Layer 5 of a small transformer language model trained on English Wikipedia (15 layers, counted from 0, width 128).
Take only the direct path to the model's output, skipping the later layers: a vector added to the residual stream pushes a token's score in proportion to its dot product with that token's output vector.

Output vectors of the tokens that the questions are about. A number n stands for n times 0.0028.
"iet": -118 203 -105 130 225 -239 -161 -3 121 58 45 -76 -189 -24 -315 -203 -342 13 12 -21 51 -11 -92 132 -18 208 153 186 -145 172 -19 -89 46 126 -105 -55 -26 85 -37 -157 53 25 -27 136 -60 -47 158 -64 42 -185 147 1 -119 -9 154 -217 246 -113 116 1 -38 -13 289 -28 176 -5 -20 17 -111 -50 -101 -1 11 105 -64 173 53 -176 67 -140 -186 -29 -14 -76 35 -75 104 10 311 -184 161 111 76 -100 146 -130 72 -60 -160 -62 -9 91 69 -25 -77 4 4 -57 -141 -10 -229 141 -102 104 304 -111 -267 197 -47 47 54 -228 173 -86 -45 -118 23 -106
"ition": -136 155 5 -160 39 -142 -79 41 252 155 50 -8 -136 52 104 -147 -137 205 89 -107 -71 49 70 8 39 96 305 38 -297 134 -154 -93 127 206 13 150 -40 -105 154 -51 -37 -41 97 138 -46 103 -190 -115 71 -99 14 168 -89 133 85 -163 -77 -33 -29 113 -113 -171 -121 -72 228 -42 -28 147 -14 -18 49 -101 -189 -164 -71 -41 -50 -29 20 -270 -126 -114 -154 32 33 -93 -169 -197 162 -97 -135 226 93 -132 259 12 93 26 -27 -27 143 -181 102 -104 11 -21 46 -40 113 -157 -290 -146 -58 276 63 111 -268 -3 -170 -87 34 -149 -78 -134 -35 89 155 -61
"ose": -201 169 234 -188 79 -86 -20 -207 206 77 -223 55 -58 -57 -194 117 26 -39 167 -81 -4 -2 44 32 -36 -36 253 -70 -94 236 -10 -102 -25 229 -22 -6 66 92 157 84 18 184 87 59 -145 -76 122 61 -90 -135 -48 115 37 37 -25 -53 46 99 -122 -139 184 135 31 82 -148 -9 92 0 -9 -7 -59 91 43 -80 195 -91 38 -161 -71 -91 134 22 -147 -88 -72 56 -106 -10 -36 -189 59 -60 73 -285 40 -131 -57 46 17 -169 113 -78 -6 -32 -247 -183 188 138 127 -97 -247 -16 -82 25 115 37 -221 41 -11 39 63 -71 -237 108 109 65 136 -270
"wards": -79 99 -71 6 199 -35 -265 73 5 -36 57 -43 -272 -243 -281 -143 -240 223 166 -184 -32 138 -101 95 103 53 142 -69 103 188 12 -181 -150 -26 33 222 112 -50 95 47 143 31 63 81 -169 182 101 -22 -5 -102 -116 108 -91 163 -104 16 -116 -254 -310 96 -140 -135 288 150 45 20 -104 172 13 -59 -166 -10 0 114 -18 -190 -59 -122 -13 -434 -313 -39 145 36 -136 35 -158 -89 21 -274 -115 201 115 -196 26 43 48 -210 -62 177 -45 -154 170 -156 217 89 16 172 -115 101 -81 -39 9 73 89 89 135 -4 23 -150 116 -54 105 82 109 138 185 -15
"ing": 112 20 -132 -27 177 -105 188 58 121 366 105 51 22 23 -224 -4 92 -216 10 31 -41 -20 15 -85 72 58 -56 -27 -17 159 -22 38 6 8 12 -26 182 -27 -74 -165 17 -91 -112 -58 -131 43 -91 -187 101 48 -182 -18 -43 68 -83 -15 -58 155 -139 -20 43 -131 -158 48 134 -155 26 -87 -8 20 118 -91 56 29 -114 -103 52 -105 -182 -17 -17 -173 -2 -77 148 -121 -126 -49 -2 -43 24 65 -13 72 -1 120 7 61 37 50 -108 -5 -24 -21 -90 78 242 -70 -41 -163 -250 -34 -48 -74 -139 56 -187 -107 52 5 12 36 18 93 -7 66 63 -264
"ist": 98 34 -197 -89 -95 -141 107 -16 -63 -67 -15 -108 98 -68 98 -47 56 -6 47 -12 -42 20 96 78 -5 -129 -4 -119 -69 172 -144 -28 -32 -148 -152 -7 -17 -99 32 111 -120 -86 -58 218 100 -56 -103 -117 32 11 68 209 -93 -73 8 -7 35 -100 -142 108 211 51 232 1 -29 -4 157 -72 131 44 -22 23 -34 -32 32 114 62 -202 33 26 -36 -157 -24 94 -120 -240 -233 26 -166 -156 190 129 -9 -112 182 -57 -65 14 -5 40 218 216 65 4 80 184 -33 -9 101 -141 -161 170 107 199 225 148 -167 118 146 54 -74 -16 60 -24 122 -70 52 36
"amed": -11 -65 135 -111 -167 -210 82 109 219 101 149 -147 -1 -242 -40 28 -73 83 60 -113 191 -75 75 31 -152 -22 36 -341 -58 119 -137 -136 -138 -46 -169 -185 395 83 -209 -20 68 -91 72 145 -88 -39 13 -125 227 -358 5 -81 -139 -45 104 23 -77 -90 -171 70 148 -88 319 -10 13 64 113 -82 -135 27 32 14 -130 -167 43 -172 -170 41 12 60 0 50 37 119 -29 -17 83 -56 154 -135 18 20 116 -2 75 -122 100 137 -132 -128 -60 104 131 -77 71 48 155 -43 -14 126 -219 -228 303 45 350 -32 -182 -193 -174 114 254 -128 23 93 8 130 66 -34
"V": 2 85 134 -31 51 21 -127 26 -44 64 -24 -80 -111 -55 -88 -80 102 43 -7 -84 -102 -51 -56 10 -48 115 15 -10 -134 -34 -61 -191 132 -21 -7 93 237 -135 -35 -57 -15 36 -54 -36 -100 51 34 -209 56 -234 -31 36 -121 -87 143 -131 -44 -114 139 179 -34 111 1 -107 -73 44 22 122 -85 -27 -61 65 -44 50 -85 82 -36 -65 -51 -100 161 170 195 -83 54 -26 44 27 193 -236 61 -87 14 -8 -86 -108 104 -185 6 -122 190 12 -12 1 -15 56 13 10 -94 14 -77 99 -5 15 177 45 -25 -193 44 182 59 -64 -76 -20 -10 98 14 33
"ies": 86 1 -115 60 87 -108 -138 -92 97 24 75 32 39 -29 -178 -182 -60 22 -20 4 22 40 -32 85 -21 14 61 122 -151 219 -65 -60 -55 -96 22 -110 90 -112 91 -58 23 196 209 122 -113 29 88 -9 -168 -88 148 58 -98 -122 154 -137 202 -56 -69 -101 41 28 203 344 33 61 -53 150 286 -8 173 -202 35 8 -124 98 180 -42 15 -196 -75 -156 -52 -101 -131 -17 -48 -133 -29 -101 87 62 31 -128 257 2 -91 -40 67 -178 8 -203 46 -12 -47 105 140 -115 -31 -171 -228 35 214 134 136 -216 -192 -95 -92 -78 -94 -79 242 -67 -111 -80 -72 -75
"μ": -232 59 76 -102 43 -21 46 -67 -112 -114 19 -30 -134 -88 87 -6 100 -37 -57 6 -221 87 123 66 -87 -122 97 87 -76 246 -45 -243 -156 92 -65 42 322 187 69 23 45 197 160 143 -127 63 11 -122 80 -309 27 94 -20 54 106 38 254 -190 -161 90 -123 -12 10 -32 8 6 -71 146 -78 -8 -82 128 -70 10 83 140 61 -38 28 -139 5 -57 144 98 -28 -2 126 -270 61 -2 -52 111 182 -154 67 -215 25 -65 -244 -60 123 -134 184 -162 185 -61 126 104 22 -15 -177 5 24 -33 166 109 -55 -127 17 -43 42 -109 10 200 83 -9 56 -156
"ev": 66 133 16 152 -21 -173 99 174 199 5 156 -4 -21 -91 -188 -37 -103 123 167 -166 -2 26 78 -127 -43 23 137 34 91 157 23 -105 -125 66 -21 266 158 27 154 143 60 -106 11 83 -170 -41 -269 -299 -32 -89 -163 95 28 -52 72 -33 72 -27 -89 154 -15 -91 6 -175 -106 73 182 67 -259 -71 -223 -154 16 58 -50 18 -33 -205 253 -16 1 213 105 86 -199 -40 2 -41 210 -140 33 -25 25 -213 79 -185 176 -24 -195 72 84 -30 12 8 48 31 -138 -56 41 -67 -112 15 132 -61 16 124 -186 -132 19 166 57 -34 -180 -32 4 -3 153 -130
"ch": -134 -108 -20 -47 -27 87 70 -158 51 -77 6 -138 81 84 -129 114 154 0 -69 54 85 59 179 -49 -100 103 87 94 -92 169 80 -44 75 -5 56 37 51 -16 -15 1 -16 -104 164 167 -237 1 78 -21 151 -44 -168 45 -14 20 -38 133 59 87 -63 78 91 26 195 -59 172 -68 -179 -92 26 -107 -96 174 99 155 12 -143 46 -143 7 114 -206 103 102 44 39 -18 -168 -13 -13 -146 -61 -106 13 92 -44 -51 -7 -126 -8 -144 215 -194 64 2 115 -6 -59 -8 -224 -56 17 117 -61 63 96 25 -179 108 -8 139 -90 -83 131 42 74 -58 116 101
"′": -34 116 245 -21 9 -122 -116 -206 -7 -79 -16 -79 -242 -59 -159 -309 -71 71 12 12 -180 -61 12 70 -189 59 142 -124 -202 67 85 -207 281 214 -50 121 205 48 97 -73 -9 154 34 261 33 -69 146 -92 109 -315 104 206 -12 3 50 30 -75 99 -275 -11 63 63 56 -275 124 101 199 35 33 -165 -60 -63 60 236 48 7 32 -76 8 -51 -134 -68 -67 -11 71 -70 -109 4 35 -84 323 -144 162 -155 50 -73 -98 -41 -160 -211 11 -23 82 -189 66 58 48 -14 85 -88 -283 172 113 -127 195 -19 -71 15 12 36 63 -88 -28 210 317 225 112 -228
"ruary": -51 29 267 -222 -73 -31 -40 -332 177 183 165 -47 -420 -158 -27 -39 176 127 180 3 -42 14 143 88 -150 -226 76 -214 -229 238 -59 -281 236 103 -334 149 430 -118 97 -193 114 31 241 -91 -18 113 -96 -231 190 -163 362 119 -282 123 352 152 156 -167 -159 162 -221 -247 319 -162 -50 483 27 68 65 -43 -83 296 -192 -214 55 -183 1 -38 -45 -162 -14 -182 132 105 -126 76 -199 -406 379 -63 185 -190 157 -199 390 -70 152 -139 -150 -216 -9 77 269 -246 44 9 33 -81 -65 194 -475 257 -112 39 30 -96 -135 -317 -72 -138 -50 -218 -7 107 202 100 226 -34
"rat": -172 -31 193 160 -163 -150 106 -132 -37 22 145 118 -19 26 -11 -30 108 -86 -8 5 7 10 182 24 -130 118 125 10 -106 233 -132 -195 12 63 51 -18 117 0 170 -23 35 28 -46 -12 -259 -73 37 -154 49 -230 135 133 -60 -58 83 43 -17 -245 12 107 -19 -86 180 -247 -14 291 7 -43 -140 -159 -110 186 -10 41 84 119 -53 4 -183 147 -108 -152 55 -45 -108 -4 -84 -251 191 -116 199 -127 48 -130 -66 -57 -132 -17 -130 37 -232 -163 29 -40 75 16 -194 143 -42 -4 -152 -40 -126 6 53 67 -187 -234 -104 -153 143 71 142 45 -2 -65 86 -151
"ained": 50 166 -54 -302 -93 -160 -75 116 104 -38 100 42 20 -101 -204 -219 16 -13 52 -160 -69 -66 227 -73 -61 -234 -35 42 -100 155 -27 -167 -43 30 -12 141 83 14 -25 -104 79 55 -102 169 -22 72 223 -91 -28 -186 -33 257 -139 166 78 -178 49 -324 -64 72 -78 12 -55 -16 26 216 -35 -133 -55 81 60 184 -55 -65 125 -114 -114 -63 81 12 20 -213 53 -23 -124 -87 122 -165 -16 -183 33 56 151 -76 -100 -141 -29 91 -65 -192 -152 -178 179 -50 -20 17 233 159 24 242 -179 -104 169 232 112 128 -177 -58 -296 -75 309 -204 -52 28 -78 -59 136 -211
"ors": 67 -6 213 -248 -41 -65 -229 -83 -12 -42 111 -18 -27 0 -19 -25 174 -94 218 226 80 82 80 -83 -78 -96 -184 76 -81 148 234 -133 105 -10 24 -80 -44 93 -99 6 -22 99 -66 -16 -28 193 -133 -5 89 108 24 42 -46 -32 46 -60 121 -28 -104 -2 14 75 61 -114 -51 -13 115 124 -46 -59 51 156 69 35 -28 55 34 -267 42 -277 43 -85 62 -55 160 -60 39 -229 -10 -171 -74 51 15 -139 240 23 -125 38 -108 -42 114 -21 -13 -33 31 -35 279 52 134 33 -270 52 -35 123 45 99 -220 -249 -9 104 -55 -376 54 213 87 202 -95 -109
".": 39 -32 -14 65 68 35 -106 -57 -38 34 6 2 150 -183 128 60 -110 236 -116 -7 159 -15 -61 -16 45 65 -60 135 70 2 85 49 155 173 43 56 61 -135 -46 9 -50 -30 -104 -88 -59 20 -61 19 172 30 83 0 10 206 -70 -110 192 118 77 -72 -19 111 -25 82 -31 -126 239 -111 -106 16 110 -35 107 -55 37 -54 25 12 -60 -58 -153 4 -114 -182 35 -95 -68 -8 -111 20 -78 -34 -20 31 10 -120 -102 36 -56 44 -84 30 108 67 101 -27 -16 -13 -45 80 12 -101 154 -78 24 -50 36 -116 80 14 -59 113 -31 -77 28 -31 -122 60
" played": -107 127 267 -64 -11 -152 -196 44 -8 84 -52 -163 -134 -28 -151 -111 140 23 -68 -103 -55 -77 26 -7 -126 -82 -20 -148 -276 108 -43 -43 -3 -24 -89 73 186 -8 -175 0 200 58 -217 171 29 121 -90 -103 98 -141 119 89 -167 -95 161 -10 25 -136 -77 143 34 -44 175 36 -156 72 28 24 -52 -25 -75 17 -94 -70 108 -60 -158 -156 158 182 -99 63 67 -95 -10 -26 10 -128 -85 -114 90 -16 141 1 55 -118 -18 -92 55 83 -134 -111 21 -153 165 14 71 18 18 58 -178 -31 -104 195 32 -82 -4 17 22 -11 152 -109 140 1 15 136 9 -135
"ft": 16 -91 164 -241 -60 130 -76 -9 157 -82 134 -22 22 -22 -72 -152 -58 27 91 -91 -185 92 260 78 -187 69 86 114 -92 154 -58 -87 -82 1 20 96 162 22 -50 -36 35 61 145 -129 -84 -39 -2 -12 192 -298 -85 142 -54 98 131 142 51 -167 -183 237 17 74 100 -170 -157 -158 61 146 -68 -49 -263 92 -119 -53 144 81 -79 -227 -94 -160 -75 -62 108 56 100 -1 1 110 76 -169 99 -75 73 -251 113 81 -3 4 -160 96 -81 127 112 -186 23 -27 295 129 -19 87 -5 -17 163 -37 -49 63 -157 89 -12 211 102 -35 -112 123 121 -116 139 -103

Each question shows what one neuron of this layer's MLP adds at an activation of 1. A number n stands for n times 0.00076.

n118: -44 -24 17 -173 -172 -61 -109 31 24 74 -164 13 -58 78 -82 -12 -2 -159 107 -39 -130 130 16 33 -2 78 173 -93 -24 155 -50 308 -82 32 148 -86 1 -43 -95 -211 -74 -99 -21 -43 -81 -63 -80 37 32 13 62 -119 15 -118 -117 -153 121 42 -79 129 -179 -57 164 20 74 83 -62 -85 -77 150 78 66 -9 101 -91 85 -96 25 18 28 66 -55 137 194 55 102 -49 43 -57 94 36 57 -176 -33 -197 65 73 -33 -96 163 -4 107 36 164 -167 72 198 -111 8 -191 85 -40 1 -72 -155 -17 97 -71 -51 49 135 -209 -8 105 -43 -9 -56 11
Pushed up most: "ing"

n22: -195 -73 -111 -109 -40 2 132 11 -77 -13 93 -40 -151 62 109 157 -25 -75 -33 -120 -121 75 3 -148 -83 202 94 93 137 149 -226 -100 127 -139 -34 -10 18 -53 -62 49 177 -121 45 180 -89 -54 -13 -32 166 -170 -27 67 83 95 -2 -20 -8 100 -2 -9 -39 5 24 41 0 -53 213 180 130 131 72 -80 -87 2 -14 -91 26 33 35 71 -10 -81 -148 -23 67 -98 -78 -19 -50 -62 -31 198 90 -100 -177 -29 26 -231 -171 47 -94 -103 -56 52 -23 46 81 -6 92 -73 -58 -135 73 -25 -5 -9 -164 -86 94 -17 139 220 -3 82 -149 2 -40 112
Which of these tokens does it push down most? "ors"

n90: 189 -23 78 15 77 -23 166 12 37 76 -24 -65 -77 57 -2 97 -105 128 -64 179 76 -105 0 149 -26 -164 6 -18 170 -5 -119 85 -33 114 37 -34 37 -49 -127 -62 -82 34 -3 145 240 -61 -42 29 -72 197 33 -17 -21 -54 72 67 -95 -68 49 6 100 76 -6 111 119 -155 6 -72 141 -147 235 -20 103 -64 216 -166 -86 5 -86 2 92 138 123 38 54 157 175 -58 125 11 6 78 -203 19 41 3 59 -217 104 34 -38 -25 -70 58 -20 7 171 -54 167 -78 0 109 -24 -146 87 -15 152 -96 240 66 -46 -33 69 -21 134 66 5 -52
Pushed up most: "ing"

n194: -312 99 39 62 -111 217 -91 -130 49 -41 -177 -11 -46 -81 32 89 143 -238 13 45 -16 81 -125 -243 33 70 -18 67 140 128 -170 -51 -15 -154 120 21 -24 -19 -12 -20 -34 -3 -66 -53 -150 222 6 38 6 3 -129 -154 56 45 -129 254 70 -4 22 -28 -62 -71 -24 -75 75 30 236 98 72 155 33 -149 -184 -80 12 -95 -98 -79 -81 -13 42 95 31 -94 36 120 -53 24 151 -39 149 66 -248 -99 -45 -249 -109 -16 -16 -21 -13 -189 -4 248 -103 -30 84 46 -19 52 64 76 -17 16 -91 195 -177 43 -119 -14 244 -32 54 -82 20 -32 86 32
Which three tokens does it push up most, strongest first? "ose", "rat", "ch"

n71: 130 -98 -36 -34 234 15 11 49 62 168 -68 168 95 51 -58 61 -146 12 96 -30 -125 -30 25 -20 145 36 -132 -137 -76 202 45 -143 15 14 91 51 57 81 -293 28 -146 -9 -93 7 -76 102 253 -41 21 128 -213 67 -339 -40 112 10 26 8 9 -116 39 -197 -71 -10 -31 -36 -94 56 6 -76 -130 130 -5 26 100 91 -123 -69 -79 98 23 64 -49 -86 -45 -218 49 -135 -24 103 13 -28 -84 130 -97 140 36 0 198 107 -138 78 100 -9 -23 66 184 71 -7 149 -68 132 -190 -19 -55 -62 253 -127 -151 105 106 -124 114 28 -14 -141 -215 108
Which three tokens does it push up most, strongest first? "ing", "ained", " played"

n254: 128 75 -150 -18 96 83 152 -35 100 -28 -123 -13 -60 119 16 98 -104 66 -94 -58 -113 20 60 -14 -20 -20 -113 -9 248 105 -4 -212 94 -35 11 -152 -58 -131 96 -19 23 -65 172 33 -12 -44 63 -154 105 -39 -38 -59 -87 -127 61 127 -56 207 67 -5 19 16 -14 -91 -188 -25 161 15 58 -88 -85 25 177 -148 -50 -127 -113 -71 -70 58 275 67 130 103 -189 -54 -66 88 -190 -166 -142 3 177 67 194 -115 24 32 100 -91 -111 11 -17 -75 -139 -7 148 -111 -39 202 -159 -68 66 15 147 7 -164 -166 -17 94 -130 -162 42 -50 -66 -54 -64 -100
Which of these tokens does it push down most? "wards"

n165: 46 -75 -46 -171 22 -85 -157 -50 -80 80 134 -113 -121 -162 -97 63 54 -111 -61 -44 71 -82 84 -54 107 22 35 -129 125 68 -260 112 -71 -87 -56 11 -67 -82 155 -125 -48 -61 30 -23 -137 -66 191 -6 14 112 -102 53 -47 -9 -29 -114 -13 24 -104 100 -48 71 -89 16 -145 157 -65 86 -66 -47 -44 66 66 68 -35 156 -132 15 -7 -1 103 -118 -42 -118 137 84 -55 -59 -28 43 -171 24 224 69 -150 -27 -39 13 -96 -47 90 216 185 74 -113 48 -43 -79 -44 2 -233 193 12 -134 -236 39 -149 143 -35 13 127 -148 143 -127 123 21 0 198
Which three tokens does it push up most, strongest first? "ruary", "ained", "ing"

n6: 96 13 55 110 46 -3 -217 -197 -37 -28 57 -48 -290 3 85 42 -59 -133 116 12 -38 -155 -118 -29 23 -39 18 69 30 79 -14 -82 -16 197 -27 2 -144 63 -98 23 -164 125 83 -60 19 3 -176 92 -26 15 -36 -204 -118 5 0 177 -147 -18 -30 44 84 76 67 -172 -12 -133 -49 85 96 -11 -76 -49 85 -121 -29 209 145 -82 -33 1 -20 -217 98 -155 -61 -38 102 -62 65 -148 -21 -140 -421 -33 120 -29 -13 70 -13 -80 -24 -8 -24 28 8 -240 111 -71 -46 22 170 41 -70 -60 -175 -154 -240 71 130 92 16 -82 81 -5 -45 -34 -1 117
Pushed up most: "ors"

n85: -150 -46 -23 -83 -128 20 -95 80 -27 88 -58 -103 -25 43 72 -23 13 -182 10 -120 66 -129 -50 52 98 56 46 39 -40 41 213 -43 100 -134 -1 79 72 49 47 -154 -62 102 -81 56 16 266 10 102 39 73 25 -111 137 -73 -198 50 220 149 -75 8 -94 82 56 -215 -63 -31 2 -173 7 96 35 38 -2 137 -170 -137 -117 -73 -98 -6 70 -94 -142 -44 16 30 -266 -75 -97 54 -52 -9 -344 -34 10 -124 69 1 -47 92 10 -40 84 211 -12 39 121 -272 6 141 191 -57 55 -85 130 58 -143 51 -164 -20 -69 -31 65 -91 -78 -136 143 150
Which three tokens does it push up most, strongest first? "ch", ".", "ors"

n229: -180 100 16 -98 -123 -248 176 -182 7 -80 -19 -133 -10 -113 -145 257 25 10 -118 1 28 102 36 -159 238 -211 -98 -29 181 211 -289 97 -59 59 -77 10 19 30 -50 61 -18 -7 -56 -88 92 -33 107 -145 -11 231 -136 -94 18 -13 130 -203 -229 -37 161 -116 74 227 -42 103 -172 6 67 93 54 14 7 92 12 143 177 121 46 -134 -44 -8 -55 -114 -121 182 -220 67 -121 -68 -3 -75 -22 -29 -77 32 42 91 -71 60 -91 28 58 -235 6 -67 -204 -107 -67 143 -71 38 -41 48 45 -70 36 -23 6 -7 7 -51 175 -94 -91 -70 111 -7 127 -20
Pushed up most: "ose"

n126: -79 -17 -16 57 -94 24 171 -80 -209 25 -81 245 -98 157 93 69 -15 15 66 -72 -172 40 71 107 72 -15 -115 5 -3 -32 -79 29 -128 -208 -29 58 101 -20 -105 166 -40 95 -148 -5 -82 193 -37 179 -306 68 -2 -30 -155 38 -66 137 61 22 -112 50 -152 87 193 130 -27 -26 128 120 -11 -7 -22 11 3 1 -155 -42 129 -14 134 -18 185 98 -175 -3 -50 -171 43 84 94 -72 75 152 144 -247 85 -124 167 -3 137 156 -5 128 -127 134 29 -52 84 96 35 -110 -50 -106 167 141 131 4 -177 -112 203 -17 -81 22 -200 -52 103 36 -53 -86
Which of these tokens does it push down most? "ch"

n132: 71 -121 59 38 279 278 49 -55 -26 -107 84 173 -93 60 81 49 2 -147 -177 59 -22 48 -5 -120 -89 -109 70 72 -56 49 -88 -137 106 -9 -13 96 76 -11 157 113 -91 -134 -64 61 13 -81 65 29 -56 22 244 38 30 112 13 -233 27 60 -57 62 87 -172 39 -71 -36 65 52 45 -56 -102 144 109 61 -112 -17 110 -176 -14 1 111 -45 -57 -85 -117 -19 -35 102 270 20 58 -93 -47 253 -59 13 -1 -94 -140 -26 -29 85 89 5 -146 35 21 37 7 132 144 -202 -20 74 200 -22 -40 -256 158 -167 75 75 -1 -14 77 -30 -32 -4 -118
Which of these tokens does it push down most? "wards"

n178: -66 -93 -45 116 -14 -104 8 55 -64 75 153 -91 -59 -209 -123 -155 -26 98 -81 90 -132 155 -48 -58 -103 102 -76 -9 69 92 14 -112 131 -76 186 13 -73 -171 -239 -55 146 -25 71 51 -87 -56 84 71 -19 -116 90 91 -93 -36 -59 185 -274 4 147 49 -289 80 59 20 -177 11 22 74 195 102 -292 69 40 61 137 -17 -42 -21 -26 -123 -44 96 121 -102 -10 146 37 -48 172 218 65 -155 20 78 -23 221 224 6 -157 21 182 20 -102 25 21 138 48 13 33 -105 -64 112 -55 2 122 -35 11 -127 17 49 -85 175 -43 112 86 -143 140 128
Pushed up most: "ruary"

n215: 58 -85 -7 23 -62 152 -105 106 -43 54 -83 188 -89 7 -177 -145 9 -46 76 -113 -71 44 -93 -135 -47 -7 -98 18 123 41 21 80 -157 -133 63 -27 -253 37 -39 19 -131 -115 121 -197 -80 -20 77 74 -132 -8 68 48 152 51 -20 202 98 -47 59 -62 107 -64 -90 22 -125 147 44 -75 -180 -67 -238 -3 -135 -159 -93 -186 40 114 76 0 -58 -45 43 116 39 5 -49 238 -85 173 -21 194 -193 -84 -67 -75 -128 -207 119 24 11 49 -146 225 -253 -137 49 -73 166 11 -56 70 7 -7 92 4 -105 -41 -59 -36 -75 -166 104 39 81 150 17 -84
Pushed up most: "ose"

n30: 134 104 -8 247 27 154 306 102 47 -175 79 68 113 -108 -43 74 164 -37 -31 6 -95 171 184 -17 -79 -64 154 -40 128 -208 -48 302 -10 -39 -52 146 80 -93 116 28 105 20 -6 -136 -23 -35 -74 193 13 -113 -68 211 315 -52 15 -60 190 -12 -94 -146 190 -83 98 -39 75 61 34 20 -186 -106 -120 88 22 -81 -47 121 -145 105 60 -80 52 200 -67 7 -129 51 -4 -103 -22 11 -85 272 118 20 -21 28 65 21 -107 154 36 -1 101 -62 -10 18 3 -22 2 -14 153 -115 20 17 80 4 75 5 14 -77 -87 19 -33 -142 42 -115 -79 -87
Pushed up most: "ev"

n43: 2 74 184 -93 -179 -48 163 -128 167 31 -113 24 -110 115 34 233 26 -97 218 -68 -48 -235 -64 170 136 -16 52 30 -31 -93 -20 27 350 -114 128 44 28 -67 -14 -206 53 88 -145 -111 64 54 146 64 -118 116 21 -154 283 143 152 19 132 70 -76 54 -21 34 -68 4 161 -5 199 180 -95 63 -71 -23 24 78 -25 -118 -59 52 -35 9 202 10 -108 148 27 -110 -279 130 -2 -72 -122 88 10 65 26 19 6 123 12 -5 158 134 -155 93 -1 99 -47 49 144 66 -98 -37 26 -27 -243 -43 170 123 -53 46 -53 -64 62 42 -130 -96 -81 116
Pushed up most: "ose"

n221: 141 7 -99 -30 -2 14 -33 -31 111 -116 72 21 39 -121 23 164 22 -158 -64 168 6 -36 -149 35 -154 -31 38 53 -4 -99 -30 116 -10 -99 109 112 139 100 139 18 191 -84 186 61 -127 -139 -31 118 112 -34 -109 78 -138 215 99 -109 -59 -233 -79 -163 17 -45 19 56 72 -96 -82 -168 7 -1 8 122 76 73 5 -38 94 -78 65 35 -9 52 13 -141 52 90 -89 53 251 -54 -166 53 10 108 7 14 -30 -68 -82 -74 125 82 -100 123 293 -52 -103 166 -26 -164 50 -65 78 -35 -43 -49 111 145 -49 -110 -151 -69 46 2 29 2 -60 101
Pushed up most: "ch"

n243: -46 243 -15 -51 135 8 -3 2 -94 47 -112 -180 15 -81 -173 -121 73 -75 35 44 107 -65 234 27 -18 -114 129 21 15 60 48 321 128 -103 -209 -37 14 -74 21 -120 -26 94 189 -102 -75 -191 -52 -116 -87 29 12 -102 -19 -89 -179 -43 56 -112 46 33 58 -65 48 17 13 -5 -29 238 36 -4 -80 42 87 -77 -5 11 14 -35 32 -118 2 -224 -266 72 93 40 44 90 2 -118 11 -17 -29 -4 -47 -108 -112 41 43 36 -80 96 13 -29 34 42 -146 -2 107 89 -1 -49 85 51 103 6 -170 -13 57 130 -7 -102 -175 -72 87 147 36 -91
Which three tokens does it push up most, strongest first? "ose", "iet", "ist"

n45: -166 -24 2 -77 1 -42 -4 198 48 -249 -56 -222 119 5 105 -2 27 -88 -96 32 -47 -186 -76 -7 -81 68 -55 -3 -186 -147 38 17 211 -37 227 19 -106 -4 -24 58 -28 -9 62 -26 -46 -60 -18 -78 -59 -91 55 136 -118 130 31 164 126 -45 -49 12 -127 -93 -142 -106 61 -118 -161 22 -58 195 -91 28 182 3 -85 -86 -28 -72 24 -94 -125 -5 -33 -182 -45 94 -96 -179 163 131 194 -63 -25 -111 -146 -145 49 58 30 9 61 -84 138 365 -12 145 77 -20 76 -37 -34 -172 42 -4 -21 -40 -142 75 71 4 47 65 -76 56 54 -114 175 -36
Pushed up most: "ition"

n51: 49 42 -68 261 197 -198 199 -38 -67 189 125 -83 42 23 -11 15 163 -22 66 -19 31 -28 -139 -48 19 167 71 -89 211 -115 -72 139 83 151 85 -7 -11 21 -85 3 36 166 11 14 88 -63 81 -82 -64 -120 -116 -88 185 -40 -14 3 54 -119 144 100 39 39 159 26 172 92 11 -17 -116 -184 -5 234 -66 -103 -38 38 -34 -89 67 -21 168 27 66 28 -147 96 126 -59 -48 38 2 -60 131 60 -6 -70 -96 -170 104 -127 53 -79 138 74 143 -7 -139 53 72 -14 -225 -107 -65 62 -155 -62 -65 131 48 61 81 107 82 -9 66 -82 -164 -216
Which two tokens does it push up most, strongest first? "rat", "iet"

n123: -65 21 -190 -176 -123 68 -82 87 -20 -102 -48 37 -23 253 216 -91 -53 -54 1 -122 -1 135 -81 -11 -41 69 49 30 -10 115 9 -163 77 -90 -130 139 37 -55 -117 197 1 116 -194 32 139 137 62 -35 73 60 -4 137 17 171 -51 1 -64 -152 0 -81 -150 -57 -77 -50 8 -130 98 -50 -17 -81 139 -73 103 -239 -43 -59 173 -78 63 -4 194 -3 85 -96 41 -161 89 15 -225 -119 -18 -18 -85 -36 9 49 105 -31 37 62 -98 -46 197 -143 6 -28 -35 85 20 139 -172 52 -82 89 40 162 -87 45 -16 -94 -78 -66 5 -55 96 -88 293 -2
Which two tokens does it push up most, strongest first? "ained", "ition"

n122: 229 -50 -103 -2 -102 16 44 -75 -85 -71 92 -55 129 74 51 61 -29 9 -225 -130 -15 93 -11 -56 -88 22 112 63 -145 -262 -36 373 -38 -84 202 -22 -23 -145 116 -120 5 46 13 37 5 -28 63 112 8 22 5 -46 73 -96 -115 -124 63 65 99 -127 -109 105 -27 35 -164 -65 96 -42 18 -21 -80 -54 -25 -75 38 82 -82 -60 -23 -82 -22 82 -44 -47 39 177 -50 11 2 160 -69 145 191 153 -30 59 185 118 93 -226 40 224 -18 3 24 145 3 -15 -51 -59 -19 25 114 23 -85 -19 143 -48 -72 111 63 -8 -132 -15 -31 -1 -125 -85
Pushed up most: "."

n137: -5 10 134 -103 19 5 12 -96 -93 30 150 244 24 -38 -61 -43 -45 -73 94 53 -59 -36 -193 -40 63 -76 124 -10 -53 -39 87 -82 118 -87 -127 51 -52 -43 152 -146 -84 -17 -103 -194 -19 58 43 46 33 33 -91 -139 97 -209 -51 -141 -36 -245 -70 112 -125 -103 64 -145 78 -53 -67 -100 90 104 -52 60 177 129 -35 -16 -19 136 -134 64 -113 -102 -34 66 -116 99 -70 -35 153 164 19 -59 78 91 -91 51 72 70 -51 -41 136 -105 85 154 30 115 8 -2 -5 -39 -9 4 14 -67 -5 -5 12 88 -31 71 -103 -88 -30 -29 -116 -166 84 111
Which of these tokens does it push down most? " played"

n127: 118 -91 65 131 18 -48 -224 55 33 -258 -131 6 47 -25 58 -109 53 -40 2 -118 -177 137 -34 134 -254 -111 68 229 -47 101 36 -128 -13 1 144 19 -59 65 18 166 72 -176 49 -30 -161 -62 209 -109 -11 -54 -45 -34 -155 -9 30 -107 112 -105 -44 123 -35 59 -10 65 -146 -63 -71 -51 0 53 312 73 87 -128 112 -61 111 41 -51 45 64 -109 222 98 76 -227 224 40 -68 0 211 -136 163 -10 206 4 35 -108 -41 27 132 -21 93 -137 -231 -53 68 155 -20 -23 75 -156 -16 21 -56 -177 -50 -15 -70 -177 -75 193 -34 120 -317 -59 130 -40
Pushed up most: "ained"